Layer 9 of a small transformer language model trained on English Wikipedia (15 layers, counted from 0, width 128).
A neuron's activation on a vector x is SiLU(gate . x) times (in . x), where the dot is the dot product.

Input weights of the MLP neurons that the questions are about. A number n stands for n times 0.00083.
n22 gate: -92 -62 135 75 -145 -68 -47 171 19 8 -20 -110 -112 -167 41 43 -43 -107 173 -50 165 25 174 167 70 -95 -158 -140 0 84 275 -88 -219 32 -274 183 60 166 -92 -83 -23 92 -88 85 74 -69 48 49 -198 16 -118 104 118 -43 -67 60 202 68 117 78 91 -91 -40 162 -95 222 98 -12 -211 -4 -147 -176 -20 73 64 80 -245 -58 -124 -108 193 54 -105 -316 -11 82 -232 -71 198 44 110 100 125 221 119 157 -164 -140 -16 -227 -23 -19 73 343 174 -244 -162 -67 28 197 -159 32 -161 -178 79 74 -56 142 -46 -187 65 -179 20 -92 -76 110 -124 246
n71 gate: 97 165 91 0 -102 -203 45 23 -111 247 -151 70 -69 177 -99 95 0 -33 160 178 -113 -91 188 -26 -86 -53 -86 -112 27 138 138 -30 -124 224 92 99 -189 -160 18 -23 -96 -89 82 -134 -32 -23 -39 -127 215 203 173 124 -64 -121 57 74 78 47 -4 -53 46 202 38 -204 -99 57 11 53 -159 8 -84 46 -74 -184 -123 33 27 -169 -4 -35 -57 215 -150 -69 -7 147 -279 209 286 15 -213 -81 120 -84 195 179 -4 67 135 -30 -30 75 173 -42 122 -55 -16 -114 76 110 -158 173 -181 -75 61 -188 36 18 -45 33 27 117 198 -63 -464 161 -53 -132
n86 gate: -76 397 -13 26 -81 -13 -180 -340 -84 108 347 54 53 -128 131 -130 51 -65 34 -219 80 107 209 47 21 -48 22 70 -159 115 -92 -226 68 -74 -39 -177 79 39 -138 52 -67 -40 -25 -203 26 49 -119 12 -23 4 38 162 142 -34 -22 66 -12 -37 20 4 177 -359 -135 142 71 303 -219 120 -189 -39 100 92 -163 17 130 -129 186 -82 81 87 -4 -21 272 -139 139 -132 178 -102 177 -105 191 302 427 9 -9 66 -109 72 -44 154 -21 -292 -209 -17 -48 -89 118 -4 275 -9 162 -192 -70 314 78 226 -217 130 -21 25 -49 141 -216 -46 -26 -147 -4 31
n102 gate: 87 40 -212 124 -89 -158 29 214 -173 -80 428 152 -28 -34 -80 -13 38 18 141 12 -142 48 92 -59 -62 238 262 142 -22 64 -167 37 -38 39 317 69 -22 -149 66 145 140 -285 -62 29 -33 -183 -104 -20 22 47 -90 35 -355 106 76 30 -4 207 -71 -118 -166 -68 -128 267 -74 188 -101 143 21 38 -137 -224 117 -86 214 -49 115 -170 107 -56 127 95 73 264 -91 -235 83 36 175 -266 -165 -13 42 162 226 213 -45 49 155 46 -37 -52 -13 -102 -281 96 80 17 199 178 -96 -245 -129 -167 154 38 129 111 25 251 170 -71 128 17 197 162 -167 -100
n115 gate: -8 36 163 17 -67 -154 -50 39 58 -30 39 37 8 -42 -146 8 118 18 162 8 75 185 192 80 -312 21 4 -142 -134 -79 163 -107 -143 -95 -56 -18 176 42 293 179 132 -311 21 170 181 192 -138 203 -97 222 -390 39 72 -114 148 -138 158 97 -35 248 -182 -145 -111 -197 -90 -47 114 42 -206 76 9 90 117 107 60 33 140 121 142 -34 59 -95 199 123 137 25 39 -36 44 -99 -4 -107 -294 -51 -111 13 -136 -247 -116 63 79 0 39 284 -30 44 -147 30 -123 187 -263 -47 -80 42 0 25 -20 263 336 -222 26 -113 -166 107 192 79 -88 -382
n120 gate: -4 360 196 -113 58 -126 71 176 -22 -94 196 195 -77 359 215 179 -173 92 -35 -123 63 -93 -55 -142 -127 -175 -277 -118 -69 40 158 -57 -160 -173 77 -131 113 67 39 63 148 -132 92 -53 252 106 -9 99 -112 99 -287 -18 9 -214 125 214 -200 184 8 -58 4 -117 -131 175 43 166 -196 -182 -157 76 95 218 132 122 226 78 36 -33 -235 -59 143 -44 5 22 12 -199 -337 85 -276 -104 -77 18 -22 49 -113 188 26 149 -250 240 131 -126 -254 -166 -63 -69 198 -94 121 -108 -128 -345 -4 9 95 40 -213 -226 342 -61 55 -66 9 -109 72 -231 119 -83
n146 gate: 54 -21 -343 36 -203 -55 -35 -67 148 70 256 -151 78 -43 213 -51 66 -221 38 -115 -40 183 -355 151 -12 220 44 227 108 0 -159 8 -66 72 -55 204 32 -192 172 -146 115 132 -19 -108 -90 -186 128 -41 33 91 137 36 -234 149 274 251 47 -34 62 222 141 -35 -202 49 -8 35 -55 66 46 0 63 -179 -20 -255 67 125 287 -103 66 190 -27 -27 -21 -12 81 -182 259 -22 182 72 50 84 -47 114 126 -8 -4 -209 52 -43 215 -81 -134 -153 91 126 -111 105 -35 0 -282 -75 -156 73 122 -8 -26 -4 96 -187 -28 89 -24 -46 -142 -113 -104 20
n214 gate: -166 48 -99 -148 -39 -191 91 10 -149 72 3 38 -162 55 157 223 -81 57 166 22 -76 -31 148 39 -6 -29 -266 126 114 67 13 -51 269 27 -69 -110 17 131 16 3 -6 -17 172 -19 -134 121 -10 31 -14 148 13 233 159 20 39 143 143 97 -42 -62 144 33 -40 -81 -88 122 107 -49 -210 -95 165 -17 -53 292 -198 54 -167 -17 72 -116 -56 45 -147 23 -141 42 -3 -37 -40 139 47 50 -42 82 -33 -120 -35 174 -120 0 35 18 10 33 243 78 0 -81 219 118 -174 106 31 -119 10 -6 127 -16 -32 6 70 -78 -174 -111 0 -84 -123 -3
n224 gate: 25 -127 -396 -224 -208 60 43 82 183 -4 209 95 -151 38 -170 -47 221 9 8 -163 -124 -178 66 -114 67 129 84 83 -17 -68 -35 79 102 22 73 19 -191 60 -25 -108 -129 61 171 122 7 40 157 148 31 -52 29 -131 -149 47 209 -17 -8 176 -52 17 -257 219 -9 102 -239 108 -107 51 -142 -73 -13 -278 -31 -8 333 -116 129 99 -90 43 206 339 -206 249 262 -64 119 -122 137 -104 -220 -52 123 -150 77 -35 -66 31 48 132 -84 -65 384 124 -150 80 225 -21 -47 17 182 74 -45 -29 -78 -21 -134 25 -205 -212 162 -93 77 167 -376 102 -245 18
n228 gate: -219 53 181 -175 -70 -121 -95 -121 52 54 164 252 79 74 -86 -91 -132 -135 20 -121 127 -26 196 41 -118 -158 -132 4 -13 -33 205 149 37 17 -376 -63 -176 170 185 79 173 55 89 -211 53 128 -160 -151 9 -217 -16 160 -124 74 41 160 193 32 100 66 -54 42 -75 -346 -283 -129 -62 8 -141 -25 38 -8 -165 84 192 144 -33 310 -174 -50 21 32 -133 -158 -123 20 154 63 68 -8 -165 92 131 -87 146 -140 -124 -9 -50 45 16 -113 -218 211 175 -205 78 321 66 -87 -33 -365 51 -212 104 147 -173 197 -69 109 55 25 66 -20 -71 -4 196 -102
n254 gate: 60 -60 40 -73 -72 58 15 69 33 247 400 26 -72 -132 12 -34 -76 281 -34 -197 71 -162 145 162 56 -46 -47 -58 101 -169 85 -15 -159 -186 81 99 15 -88 -74 100 45 -74 33 -157 7 -16 -113 -164 96 -204 -63 147 258 -285 -103 271 67 138 -60 60 -76 4 188 -24 37 -96 -152 -68 -141 46 50 135 -105 59 31 -162 11 113 0 -4 176 -56 41 -15 3 19 161 289 47 143 10 89 -49 149 88 27 59 -12 105 114 -112 -32 149 53 -23 16 68 159 262 -19 -154 -193 65 -49 57 396 -192 -37 -67 148 -16 -196 -176 -4 -185 94 -135 -203
n266 gate: -170 -60 59 -150 16 122 24 -204 208 -52 -29 58 -50 -232 63 69 221 -122 190 -75 158 54 266 -8 -59 -8 -183 41 -70 -21 -184 47 -52 -119 37 39 -37 -117 71 -187 -24 -152 98 -8 190 58 259 309 274 16 204 -41 -129 24 85 -127 -53 69 -45 16 49 101 -151 112 -74 -231 153 96 67 -16 81 127 -148 196 -37 -98 89 243 55 -8 105 -106 393 211 -33 -8 -33 -38 220 16 47 -197 160 146 -106 -95 -117 -46 21 -140 225 46 -258 -32 65 -109 140 -169 -202 202 0 -74 -31 -195 65 -100 -265 -129 -47 161 -87 12 -304 -79 73 -234 -24 -70
n278 gate: -325 309 -154 23 -241 127 -45 -82 -152 -99 261 17 230 22 -159 -40 178 -228 110 -9 50 37 -42 -71 -128 -117 111 -214 -225 -346 100 44 -263 -36 131 122 55 0 236 -109 101 128 188 -31 96 -171 -119 26 -211 -18 44 -151 -22 -67 103 164 -63 227 17 -147 94 -86 0 139 -169 406 -206 -111 210 -27 290 -27 64 -4 -95 17 68 208 -80 168 171 -162 14 81 194 -191 83 68 -69 236 61 87 298 -369 -9 37 -231 52 -23 107 -26 118 -74 -108 -54 -51 331 246 -36 18 -84 59 -26 132 117 -138 -166 -31 -158 -174 -212 107 117 136 0 -79 49 -143
n22 in: -189 -237 48 70 -46 16 -23 90 19 150 87 -75 161 -145 -101 -124 -8 155 -261 -34 58 -236 191 -107 170 23 0 -141 -213 41 183 169 31 -184 78 155 -239 -271 -15 35 241 181 -75 140 -92 -83 -24 -26 -165 -237 30 -137 61 -116 -35 82 75 -70 -39 -73 0 -143 12 96 -204 -116 -12 57 -34 -177 -132 67 228 34 323 71 -23 33 121 0 -54 64 -182 -128 21 8 88 0 139 125 0 98 38 178 -109 150 67 -109 67 150 -83 -236 76 120 -221 104 85 -96 -62 131 -4 -43 -253 -122 -190 -187 -334 -75 0 -105 182 -84 54 -38 -62 72 -15 -115
n71 in: 162 -82 153 148 -252 -52 36 -63 25 -180 11 -64 143 11 -58 -143 -29 -40 -25 47 75 -46 68 -40 -36 66 91 0 -116 -46 15 -150 55 19 -89 -28 -4 70 175 115 -132 82 -118 -58 160 26 -344 -49 -215 15 57 -15 128 4 92 67 -55 -32 129 -248 63 15 -78 -57 -88 122 -44 240 -57 99 -26 67 26 -18 0 53 166 167 189 59 405 136 -16 -122 -125 309 -87 -265 98 -164 36 123 -91 -103 218 120 -171 -57 246 -153 -86 38 205 92 -63 -175 81 4 -37 -191 -58 52 -28 123 -78 258 115 -21 -43 -61 147 -25 66 14 -156 -186 7 87
n86 in: -99 200 174 97 140 -71 22 67 107 -22 215 4 -100 -83 14 -35 35 91 13 34 29 55 -82 305 99 128 32 58 54 94 -214 179 -35 -45 244 477 -62 35 308 -275 26 -4 -271 104 83 122 206 29 69 138 -115 -336 -26 -70 -79 157 172 -101 114 -96 62 -203 -49 5 233 133 118 -174 133 -48 124 76 -76 124 80 -43 234 125 -9 85 -71 -99 85 -318 87 -105 -18 -246 -136 169 -219 80 -26 -159 80 77 43 -110 -67 -258 60 -79 -195 79 -49 -36 74 363 259 -326 -321 -120 25 186 -44 0 -226 145 78 81 -5 61 265 -17 138 -109 30 54
n102 in: -93 -141 127 -134 94 142 -151 -38 -288 118 279 114 181 -214 64 335 -79 -74 -33 82 85 -55 -110 -41 -30 -114 43 70 179 -169 -100 59 177 27 -58 -128 -96 -42 -296 -84 -89 43 30 -112 120 16 112 -91 40 -368 155 -4 -11 -178 0 -81 7 36 -92 106 110 259 196 4 -18 -141 -95 -30 241 19 103 -81 136 -195 -222 -85 -99 185 -175 -123 179 141 85 42 -17 117 51 -32 -199 -96 -79 89 -83 -91 -19 152 15 -155 201 -23 -45 82 4 99 -11 79 112 166 194 -80 -143 27 -98 -153 -11 -75 98 -163 -186 85 -35 -30 -15 -133 -46 -118 34 -117
n115 in: 64 117 263 12 195 -58 -126 202 -107 147 -54 43 -4 -133 -405 147 113 -75 40 -24 -91 309 218 101 252 -69 101 -153 96 29 -41 -48 -105 -62 -144 93 -21 -90 151 70 20 -37 -119 140 -108 202 -212 23 -60 78 36 0 97 163 90 -311 156 -47 23 117 -167 37 123 -236 114 90 20 -101 76 -110 86 116 -50 59 74 154 33 -86 -94 45 106 116 209 45 -147 -36 -59 131 -17 -54 -144 -108 -162 446 90 175 -158 -196 -100 0 -80 38 -109 241 8 -114 -56 264 94 -41 -177 -124 62 20 140 81 -12 186 240 -48 -276 -133 -217 -40 235 -8 44 -50
n120 in: -145 -26 -90 220 -160 233 -119 -4 200 -169 269 215 -173 98 -112 165 -8 130 8 -61 -96 -64 -132 78 12 87 106 163 101 4 -13 -164 135 71 -17 -103 33 128 -56 129 -229 -105 -270 69 -11 -42 -71 -28 -56 125 -80 -59 127 198 -111 -185 388 -83 11 4 277 -87 -54 -298 -175 21 238 -135 44 140 -29 -21 -202 40 -33 -4 104 -61 -125 280 -74 77 53 290 -37 318 115 -27 102 121 -101 -172 -143 -211 -120 -139 -60 -52 -138 -115 -61 222 -89 58 -191 -98 100 140 -49 58 81 8 -39 24 33 41 -39 -80 -166 0 -169 118 -4 -40 179 -264 -130 -292
n146 in: 66 71 -12 -173 -48 181 -33 79 65 213 -72 -163 -274 74 219 199 7 93 22 165 -202 93 54 241 -92 143 -174 27 96 -23 204 -178 160 80 38 -85 -38 -60 178 -298 -33 8 139 22 -118 66 111 133 -27 -49 -22 38 205 52 -64 30 -31 -107 -10 271 225 -184 -45 -220 -83 203 -112 -26 29 164 -15 -95 -348 -192 -11 -69 -113 55 149 106 -101 164 16 30 -34 -185 -43 -71 100 140 -156 -11 -74 -60 105 80 -7 -78 -42 -108 -59 -18 367 75 158 81 -95 -52 -120 124 63 144 100 188 45 130 68 4 11 18 -15 30 128 -62 128 -43 7 100
n214 in: 219 -95 0 27 -20 -3 36 132 -91 17 65 -139 -121 -30 160 -20 66 80 -105 26 47 -21 120 102 75 50 83 -129 -113 0 -14 240 -192 20 13 -18 -61 -207 -3 -165 -130 17 -59 92 -160 -45 44 -128 80 -7 -81 78 -3 50 40 -116 -233 -61 77 13 30 13 24 103 145 -23 226 -56 114 -163 77 44 160 -62 -179 220 27 187 98 -125 -60 88 96 50 -180 30 24 -92 -14 176 -121 -47 -139 23 -13 -14 -55 101 95 -173 170 217 -69 -67 148 35 -14 -289 -17 -204 33 122 89 108 -84 -20 130 16 -85 -140 31 -126 -235 -117 78 -69 -155 144
n224 in: 92 -79 0 35 23 150 -4 209 49 102 255 -34 119 108 139 39 -187 110 -203 -249 40 0 125 -35 38 90 -4 -4 64 128 -261 23 -70 -143 111 -55 -87 12 -46 43 -152 -219 34 35 150 -274 191 19 303 28 87 243 199 4 -59 143 117 105 7 -101 -180 -20 -154 -270 -38 -201 -47 -23 8 23 -154 -75 72 -46 20 80 -28 -45 287 48 -94 260 -13 -102 -81 -15 105 -26 125 79 166 52 178 -78 -268 -140 118 -404 -72 93 -61 -37 -93 133 63 57 12 -58 12 -200 -158 40 -85 27 55 -209 -15 -15 295 4 92 97 71 -133 -59 73 305 120
n228 in: 51 105 -224 -208 -77 -43 124 -143 113 -150 237 71 12 -149 139 -78 -111 -270 -76 -135 197 112 -44 226 68 229 102 -144 53 50 9 -205 299 254 -13 -308 109 -138 138 143 159 92 109 -17 29 -102 35 222 31 56 -129 88 -201 34 -129 -123 -108 53 -40 -81 151 35 -9 293 -120 -108 -13 72 29 39 -22 310 -123 0 -317 17 238 -127 -266 -118 -13 101 -244 -73 -19 217 -191 78 173 61 -210 -79 -30 168 -48 -269 0 126 -96 86 17 191 102 -39 272 245 290 -34 73 34 -64 105 -45 -42 -281 213 -135 75 93 0 62 153 -134 159 -222 4 38 97
n254 in: -11 -35 15 -187 -138 55 7 -258 -18 -124 -7 -7 42 -54 -27 -113 -174 16 -29 75 51 57 -49 105 11 -110 150 -159 -115 113 -33 -145 14 41 -143 174 -37 -124 67 -243 131 22 171 -7 68 -124 7 -87 -206 110 -117 260 -22 22 -229 -7 68 -45 -287 29 150 -15 26 -184 0 139 -160 231 -21 -164 70 -4 33 124 85 39 18 81 -119 -151 -307 39 133 44 -128 -274 0 131 -11 48 -115 -74 83 48 -77 7 39 -19 -115 -98 -178 185 -98 -99 37 -271 -100 258 135 175 -97 -37 -42 287 -37 108 -17 53 -79 202 -194 -79 -4 36 -144 87 11 -52
n266 in: -169 361 141 -99 16 128 335 25 16 -90 -197 -40 51 -118 47 66 33 -236 -181 173 100 264 123 -175 -238 -25 -4 -159 138 -4 50 -267 -49 -71 4 -111 87 136 72 46 -72 -201 88 -97 11 -89 96 322 -86 -278 199 100 -123 -168 -37 21 -126 20 -122 269 -247 -29 17 -51 111 91 -106 28 60 -49 -70 -150 54 -20 -12 -20 -120 95 47 8 -21 -80 -246 41 -52 179 148 51 21 187 -26 -75 118 -136 202 97 -319 111 -33 -61 96 -46 -93 -58 247 76 69 102 -82 25 -20 171 195 247 66 -4 -141 128 -205 200 88 264 -153 92 -62 -174 -122 143
n278 in: -104 -200 90 -40 -35 -95 94 -12 -218 16 -44 84 -116 62 -144 -110 -74 136 -8 -73 -44 -106 -146 -202 23 -173 219 84 -80 -28 -366 -23 -152 -116 135 13 12 -83 165 131 -54 116 207 85 -3 -138 -56 15 -74 107 -309 32 -180 -149 -8 84 -220 338 -15 -242 43 -300 -20 -69 42 127 -278 140 153 -118 63 220 68 -8 -12 11 51 -79 58 92 -51 181 -25 -87 -60 -288 -187 -37 -57 147 128 88 -78 237 -91 -4 -111 103 -196 -164 -88 -119 16 -154 -111 85 46 -90 -220 -98 113 -151 64 -46 87 -47 -79 191 69 180 -16 -39 150 -123 -135 195 -62 89

Each question shows a token from some text and the vector x that enters the MLP there. A number n stands for n times 0.017.

" inj": 68 192 -73 134 -53 104 51 -9 -7 -49 -77 26 0 74 54 12 -14 115 -89 29 19 -14 -67 99 -118 129 -117 8 54 -9 -14 54 -92 -31 40 -17 -29 60 -52 9 -36 -23 -51 68 -7 -2 -32 -32 -9 12 -129 -60 -20 25 -28 32 -3 -26 183 24 14 -30 72 -103 153 -126 103 -67 -81 24 -17 -7 92 -84 -90 -52 90 -40 -119 -28 59 -21 -1 -53 -56 -67 8 17 26 -50 90 26 31 -129 -14 -38 6 -25 55 99 -7 11 7 -82 -32 -45 -15 9 -33 -112 -115 15 -17 11 45 9 81 -217 94 -12 -90 -49 -6 -10 21 49 -60 72
The two highest activations, in order: n120, n22

"ury": 41 17 -90 -1 -41 99 65 29 23 -18 -58 66 28 -20 -5 -44 -113 -117 14 53 -26 -149 -35 -131 -132 -16 -32 22 -35 26 -57 3 -71 43 -8 37 -108 -35 -38 -61 -30 -63 36 30 -195 -118 -54 -20 -23 -29 22 -67 -16 65 -23 -7 -24 20 19 -138 -122 -97 -58 6 98 -41 -24 1 109 43 -29 50 82 59 21 -62 -27 -94 -25 31 -24 100 -75 -21 -158 9 -72 40 -68 92 26 -22 -103 8 97 113 110 71 172 -29 -49 -22 23 56 14 -106 -81 -137 -13 -37 78 -11 28 5 83 41 50 -80 41 -31 28 28 81 -85 -30 -56 63 -29
Which neuron lights up most? n71

"uit": -37 -48 50 -40 6 -90 5 79 -22 -31 -35 -51 -87 -33 42 -24 -79 -40 17 103 -74 -86 -38 -58 -63 -18 26 -4 7 45 -119 47 -116 9 -30 -5 -7 43 -80 -41 21 -27 -19 -3 -169 -52 10 -49 -35 25 -22 -61 -54 -19 105 -20 -11 -60 191 -140 -69 -8 84 -36 93 -21 23 38 -23 22 113 -108 69 -5 -68 9 -9 -166 -57 -33 68 101 -17 63 -210 47 -48 -88 -71 -11 -44 -32 32 9 168 -56 38 149 12 -101 89 41 107 20 35 28 -38 -40 -35 65 13 53 119 26 -7 36 15 73 -51 29 24 86 0 -26 -46 50 -39 -25
The two highest activations, in order: n214, n71

" att": 10 -37 -21 76 -34 -105 47 0 -92 21 -32 24 -75 -180 20 119 31 80 -63 63 37 12 -59 -17 -32 42 -106 54 -86 -26 202 12 -6 -26 -129 48 -104 -58 -8 13 -139 -16 -125 35 -81 -41 -13 60 89 19 -128 12 2 -26 18 -131 50 -26 76 95 -60 35 7 -5 84 -37 7 -27 -41 16 161 45 25 78 -24 74 107 27 48 -33 49 79 -6 -64 -140 -34 -12 -49 93 -54 104 63 12 -119 -76 58 -14 -126 31 76 14 19 -29 -12 39 13 -57 -13 -50 48 -11 62 61 2 -27 -22 -11 -73 82 8 53 -74 102 -118 -4 49 31 -57
The two highest activations, in order: n115, n22

" to": 17 -142 -4 97 -53 133 49 -3 -81 -7 -104 -61 29 37 114 79 -92 -69 -50 48 50 100 47 25 -5 -23 53 44 1 19 -48 30 56 -3 8 -37 -61 -59 103 13 -4 -17 -34 29 -203 26 30 13 -240 -86 30 36 -90 45 -37 95 -23 -111 -4 -37 -35 -106 -90 23 -101 14 105 72 -105 68 27 16 -26 -20 43 -8 -86 71 77 27 15 44 -1 -47 -217 54 19 101 8 -128 -48 -60 38 35 21 -47 34 -70 9 30 58 118 14 -91 56 46 85 -14 100 -24 27 40 -6 -1 63 35 -6 -43 -12 139 -2 10 -52 8 27 -35 53 -73
The two highest activations, in order: n214, n228

" d": -8 -38 -37 84 -25 13 -5 14 -100 90 -63 -126 -39 -76 56 -2 20 33 -29 62 52 18 23 -2 -36 155 14 140 -5 -22 -31 12 11 18 121 7 148 -43 -18 10 -38 31 -40 12 -114 -10 43 33 38 22 -77 39 122 109 32 26 -68 -7 208 -22 -65 61 35 23 68 -7 -59 10 -31 30 -2 8 -104 150 -70 159 34 -156 71 46 15 -109 -8 15 69 160 23 -99 -71 -3 23 -9 33 -138 77 -5 17 72 10 -14 28 108 -24 -36 -24 65 -72 61 -16 63 -20 -2 58 59 66 -63 53 39 57 68 -86 -88 -37 44 7 21 -8 22
Which three neurons fire most, strongest first? n214, n22, n254

" sl": 51 18 79 -91 -54 -36 -16 69 24 73 -52 36 -75 -4 54 116 30 190 -100 126 127 -16 47 -41 -5 37 -64 107 123 10 109 -25 -67 74 16 -26 -39 18 -30 -67 121 -45 -98 118 -94 -7 132 -99 101 -10 -3 -8 11 -92 -31 -69 -57 -31 26 -17 -130 7 54 165 93 3 -30 88 62 -35 -24 42 -84 10 -36 46 19 -112 70 -8 24 -128 4 46 -78 26 22 -49 -45 -46 -5 58 -4 -14 -15 6 -29 62 -202 -73 -43 61 110 -1 4 -48 16 -77 -83 -21 -73 -48 100 30 -16 -83 43 -56 11 -59 -80 -15 67 -93 41 26 -11 39
The most active neuron and its activation: n214, at about 0.61

"24": -2 -26 42 -40 48 149 -64 -34 22 26 8 -64 -36 -51 -68 -41 -23 -26 99 -82 -87 -61 -123 -19 -90 -8 -33 -23 -13 -80 76 56 59 -93 64 32 -6 -70 -88 22 -80 -89 -110 11 -59 -33 -30 -38 -49 6 -41 -1 -81 58 -21 -120 -75 -122 -70 45 50 -1 -96 35 56 -15 34 -11 26 -34 76 -45 -48 -122 37 -97 -75 139 3 -53 69 -20 -55 23 -42 42 30 24 52 -4 102 79 50 -18 71 -71 -28 13 2 -156 -120 102 -12 -162 -128 7 10 21 -55 -90 51 -27 151 90 -6 81 40 -69 -48 36 67 2 75 42 -6 133 111 37
Which three neurons fire most, strongest first? n228, n22, n115

" c": -1 62 39 5 -16 2 152 13 -2 88 -75 -74 -101 -91 8 -70 59 18 -17 27 67 -39 32 -35 -11 183 -5 42 164 49 50 121 31 202 16 46 -33 95 -40 -25 7 10 -80 -6 -135 -32 -6 -2 -157 10 31 35 45 29 1 -2 -29 -33 53 27 -146 138 70 -3 -12 -34 29 -14 -71 31 18 67 17 60 -59 125 -13 -109 -6 -45 -52 -158 -114 20 35 -35 7 -3 7 -81 14 -32 31 -84 -35 -68 -25 -144 26 -10 -112 -74 -20 -41 73 -94 39 -20 -6 26 -15 26 121 35 -22 -71 -38 -197 50 30 -21 29 -11 24 -24 69 15 51
Which neuron lights up most? n278

"on": -1 80 -5 -18 65 -126 106 100 -37 -86 63 17 2 53 -63 9 35 -88 -21 1 -39 -76 76 121 -125 93 61 -4 95 -32 -13 116 7 97 66 42 -42 -16 10 -51 21 85 -26 4 -171 -41 19 -10 25 -111 -43 -145 48 36 -11 46 -94 -71 36 19 -130 -25 10 40 35 -70 29 -59 122 -205 41 48 -38 -61 20 80 -57 -37 -26 20 19 12 30 -9 -31 -75 -5 -72 14 40 -11 -39 127 43 76 81 25 -178 -9 -11 -25 -17 17 -140 4 61 166 23 10 50 -91 54 -72 45 6 26 19 51 -99 -29 -133 -20 60 28 -1 -88 12 130
The most active neuron and its activation: n146, at about 1.4

" January": -5 26 -9 127 0 101 -111 26 -37 -5 -25 -109 -39 -120 53 3 37 -98 66 137 8 -34 -71 -150 -60 75 -71 -94 -64 -109 -26 84 -22 49 69 -31 -3 -15 -86 135 -66 -20 -25 -81 -55 31 101 -105 43 31 -111 -94 79 16 55 -81 -34 -46 -9 -30 19 9 -7 45 50 -143 10 -83 -48 27 26 17 28 -54 41 32 -141 62 105 -47 -43 218 -31 4 -51 5 -81 81 -103 -68 45 11 -36 -44 25 23 30 137 79 50 -42 -50 34 -50 -40 -104 49 6 -38 -91 53 82 33 37 6 -21 108 -31 10 -27 17 36 42 2 3 -5 11 127
Which neuron lights up most? n254

" these": 7 -81 -169 -9 -56 62 33 39 82 93 -45 -105 -9 -29 38 -23 -52 -41 42 -40 -15 2 -29 3 -44 60 87 23 -25 58 18 -102 43 65 53 17 0 -25 -92 -80 -54 -43 -28 47 -266 -54 10 37 15 -91 -68 120 39 67 38 -100 -231 -12 -1 -12 34 -12 -5 -99 120 -37 -64 -75 -4 12 67 8 -50 8 24 -111 10 121 26 -4 -21 2 55 24 -145 9 87 145 24 -24 -51 -31 -16 -27 95 15 -31 42 -36 36 -14 27 27 -5 67 -37 -55 32 46 -2 21 -62 6 55 54 37 26 -65 -23 99 125 -35 -39 -38 -42 77 13 12
The two highest activations, in order: n254, n146

"t": 150 -22 -47 113 -40 -112 149 31 -28 49 23 -69 -70 -87 46 -74 -69 30 26 1 2 -22 -30 27 31 6 -71 -18 -102 14 78 95 -117 71 45 45 46 16 78 59 -46 -40 -53 46 -9 15 -98 84 -68 95 12 -98 16 -59 91 -63 -74 -137 11 -82 -14 -3 4 -92 111 31 21 13 -83 -60 5 34 5 -53 -4 66 114 -104 90 -49 39 -68 115 -86 -33 -61 102 -176 -125 17 44 116 75 34 46 77 30 -67 20 18 -61 44 -79 -39 88 -3 -83 2 35 53 -43 -102 3 -25 -10 35 6 -33 115 -14 81 -43 6 -67 38 -132 100 106
Which neuron lights up most? n86

"p": -12 68 38 -5 49 9 -20 -11 -171 -66 61 -37 -11 36 16 -16 -57 -33 31 -61 24 -9 98 39 72 79 -3 123 50 -29 -10 137 17 -40 67 -155 128 -87 58 -72 -4 -9 1 -44 -143 95 68 45 -28 36 38 61 57 166 53 -94 -108 -43 -14 47 13 11 29 -64 116 3 12 -9 -43 -65 133 116 -29 2 -23 4 20 58 33 -59 -114 -44 10 6 82 103 36 154 -1 -50 94 135 73 -23 -30 44 -69 -38 55 -51 -126 103 -20 -22 74 -72 -5 75 -38 -30 -73 -14 124 63 78 28 -2 -33 77 -60 -100 54 14 -25 35 20 -29 1
Which three neurons fire most, strongest first? n214, n86, n22

".": -11 11 -20 105 -63 101 108 -42 68 -39 -18 28 -31 18 -2 -30 -25 -145 -116 69 -47 39 34 22 -6 -64 -17 -7 -100 -243 -24 25 16 -1 22 76 -3 16 25 -2 -15 -57 7 -36 -118 26 -2 -24 112 20 -14 125 -3 -27 22 98 -15 -85 59 51 58 -18 -11 32 45 79 -4 89 -30 43 22 40 -23 4 64 48 -28 -31 -19 -69 22 -54 12 -12 -103 95 80 80 -3 -10 12 82 61 10 -60 -59 -2 34 -5 13 35 19 104 -25 32 -83 17 -37 -65 107 37 103 124 -11 -23 5 12 77 -64 195 31 -7 110 -89 -5 87 70 64
The most active neuron and its activation: n115, at about 0.53

".\n\n": 6 27 27 61 -8 85 85 11 52 -21 -3 77 -90 60 -114 9 2 -185 -152 60 -39 40 -23 -41 -59 -19 -50 1 -119 -178 21 3 -109 16 59 47 42 60 -19 25 12 -62 -23 -18 -174 133 5 -28 40 -17 -31 128 -16 -37 9 42 -86 -93 30 86 76 36 -72 33 14 14 -2 91 -136 17 -2 -31 22 23 26 17 -13 -79 -50 10 47 -73 53 -83 86 50 -10 55 -10 -28 18 11 23 63 54 13 -63 74 -53 48 81 92 13 7 25 -46 -96 -26 -2 36 6 67 203 -65 -31 4 -26 -35 15 130 -35 -55 82 -104 1 30 27 0
Which neuron lights up most? n224

" its": 22 36 -8 -28 -84 -75 73 -35 55 28 28 75 -11 24 -6 49 -53 -37 16 -57 7 45 70 7 14 -10 36 31 -12 33 35 24 102 -20 5 -6 -13 -23 -10 -21 -26 -119 10 -18 -292 -30 36 17 62 -145 -41 75 163 89 23 -29 -191 -136 91 -60 63 -59 -33 26 36 -44 -30 -30 -1 8 -8 52 -10 -75 40 -23 -51 28 89 -33 -67 -53 -18 -27 -57 87 -71 187 34 32 -114 -24 22 -62 -44 9 -37 -40 -70 4 -61 -66 -70 30 59 -7 27 -1 11 103 -1 67 36 -33 36 -60 -43 77 -28 103 35 70 18 -81 34 9 31 13
Which three neurons fire most, strongest first? n228, n214, n266

"ut": 46 42 112 -98 -23 -35 40 -5 3 -42 67 -9 10 51 33 51 18 32 -23 97 -41 46 23 -60 -76 151 26 -139 32 41 -38 -39 -185 103 -72 -59 -61 47 -21 5 -123 -10 58 47 -73 -98 -100 -74 -48 18 -18 -32 23 -35 -25 9 30 -143 89 -116 -98 16 -83 -174 32 38 -5 43 7 -155 100 34 132 21 -71 89 -30 -130 22 -35 -27 48 1 -72 85 -25 -30 -71 -47 7 65 29 59 -41 -14 21 63 -37 -67 -59 -105 39 63 83 -31 78 -50 -21 94 -6 -28 -49 -26 133 -44 -6 45 -69 -75 83 43 -107 -18 -145 73 -5 59 27
Which three neurons fire most, strongest first? n71, n214, n228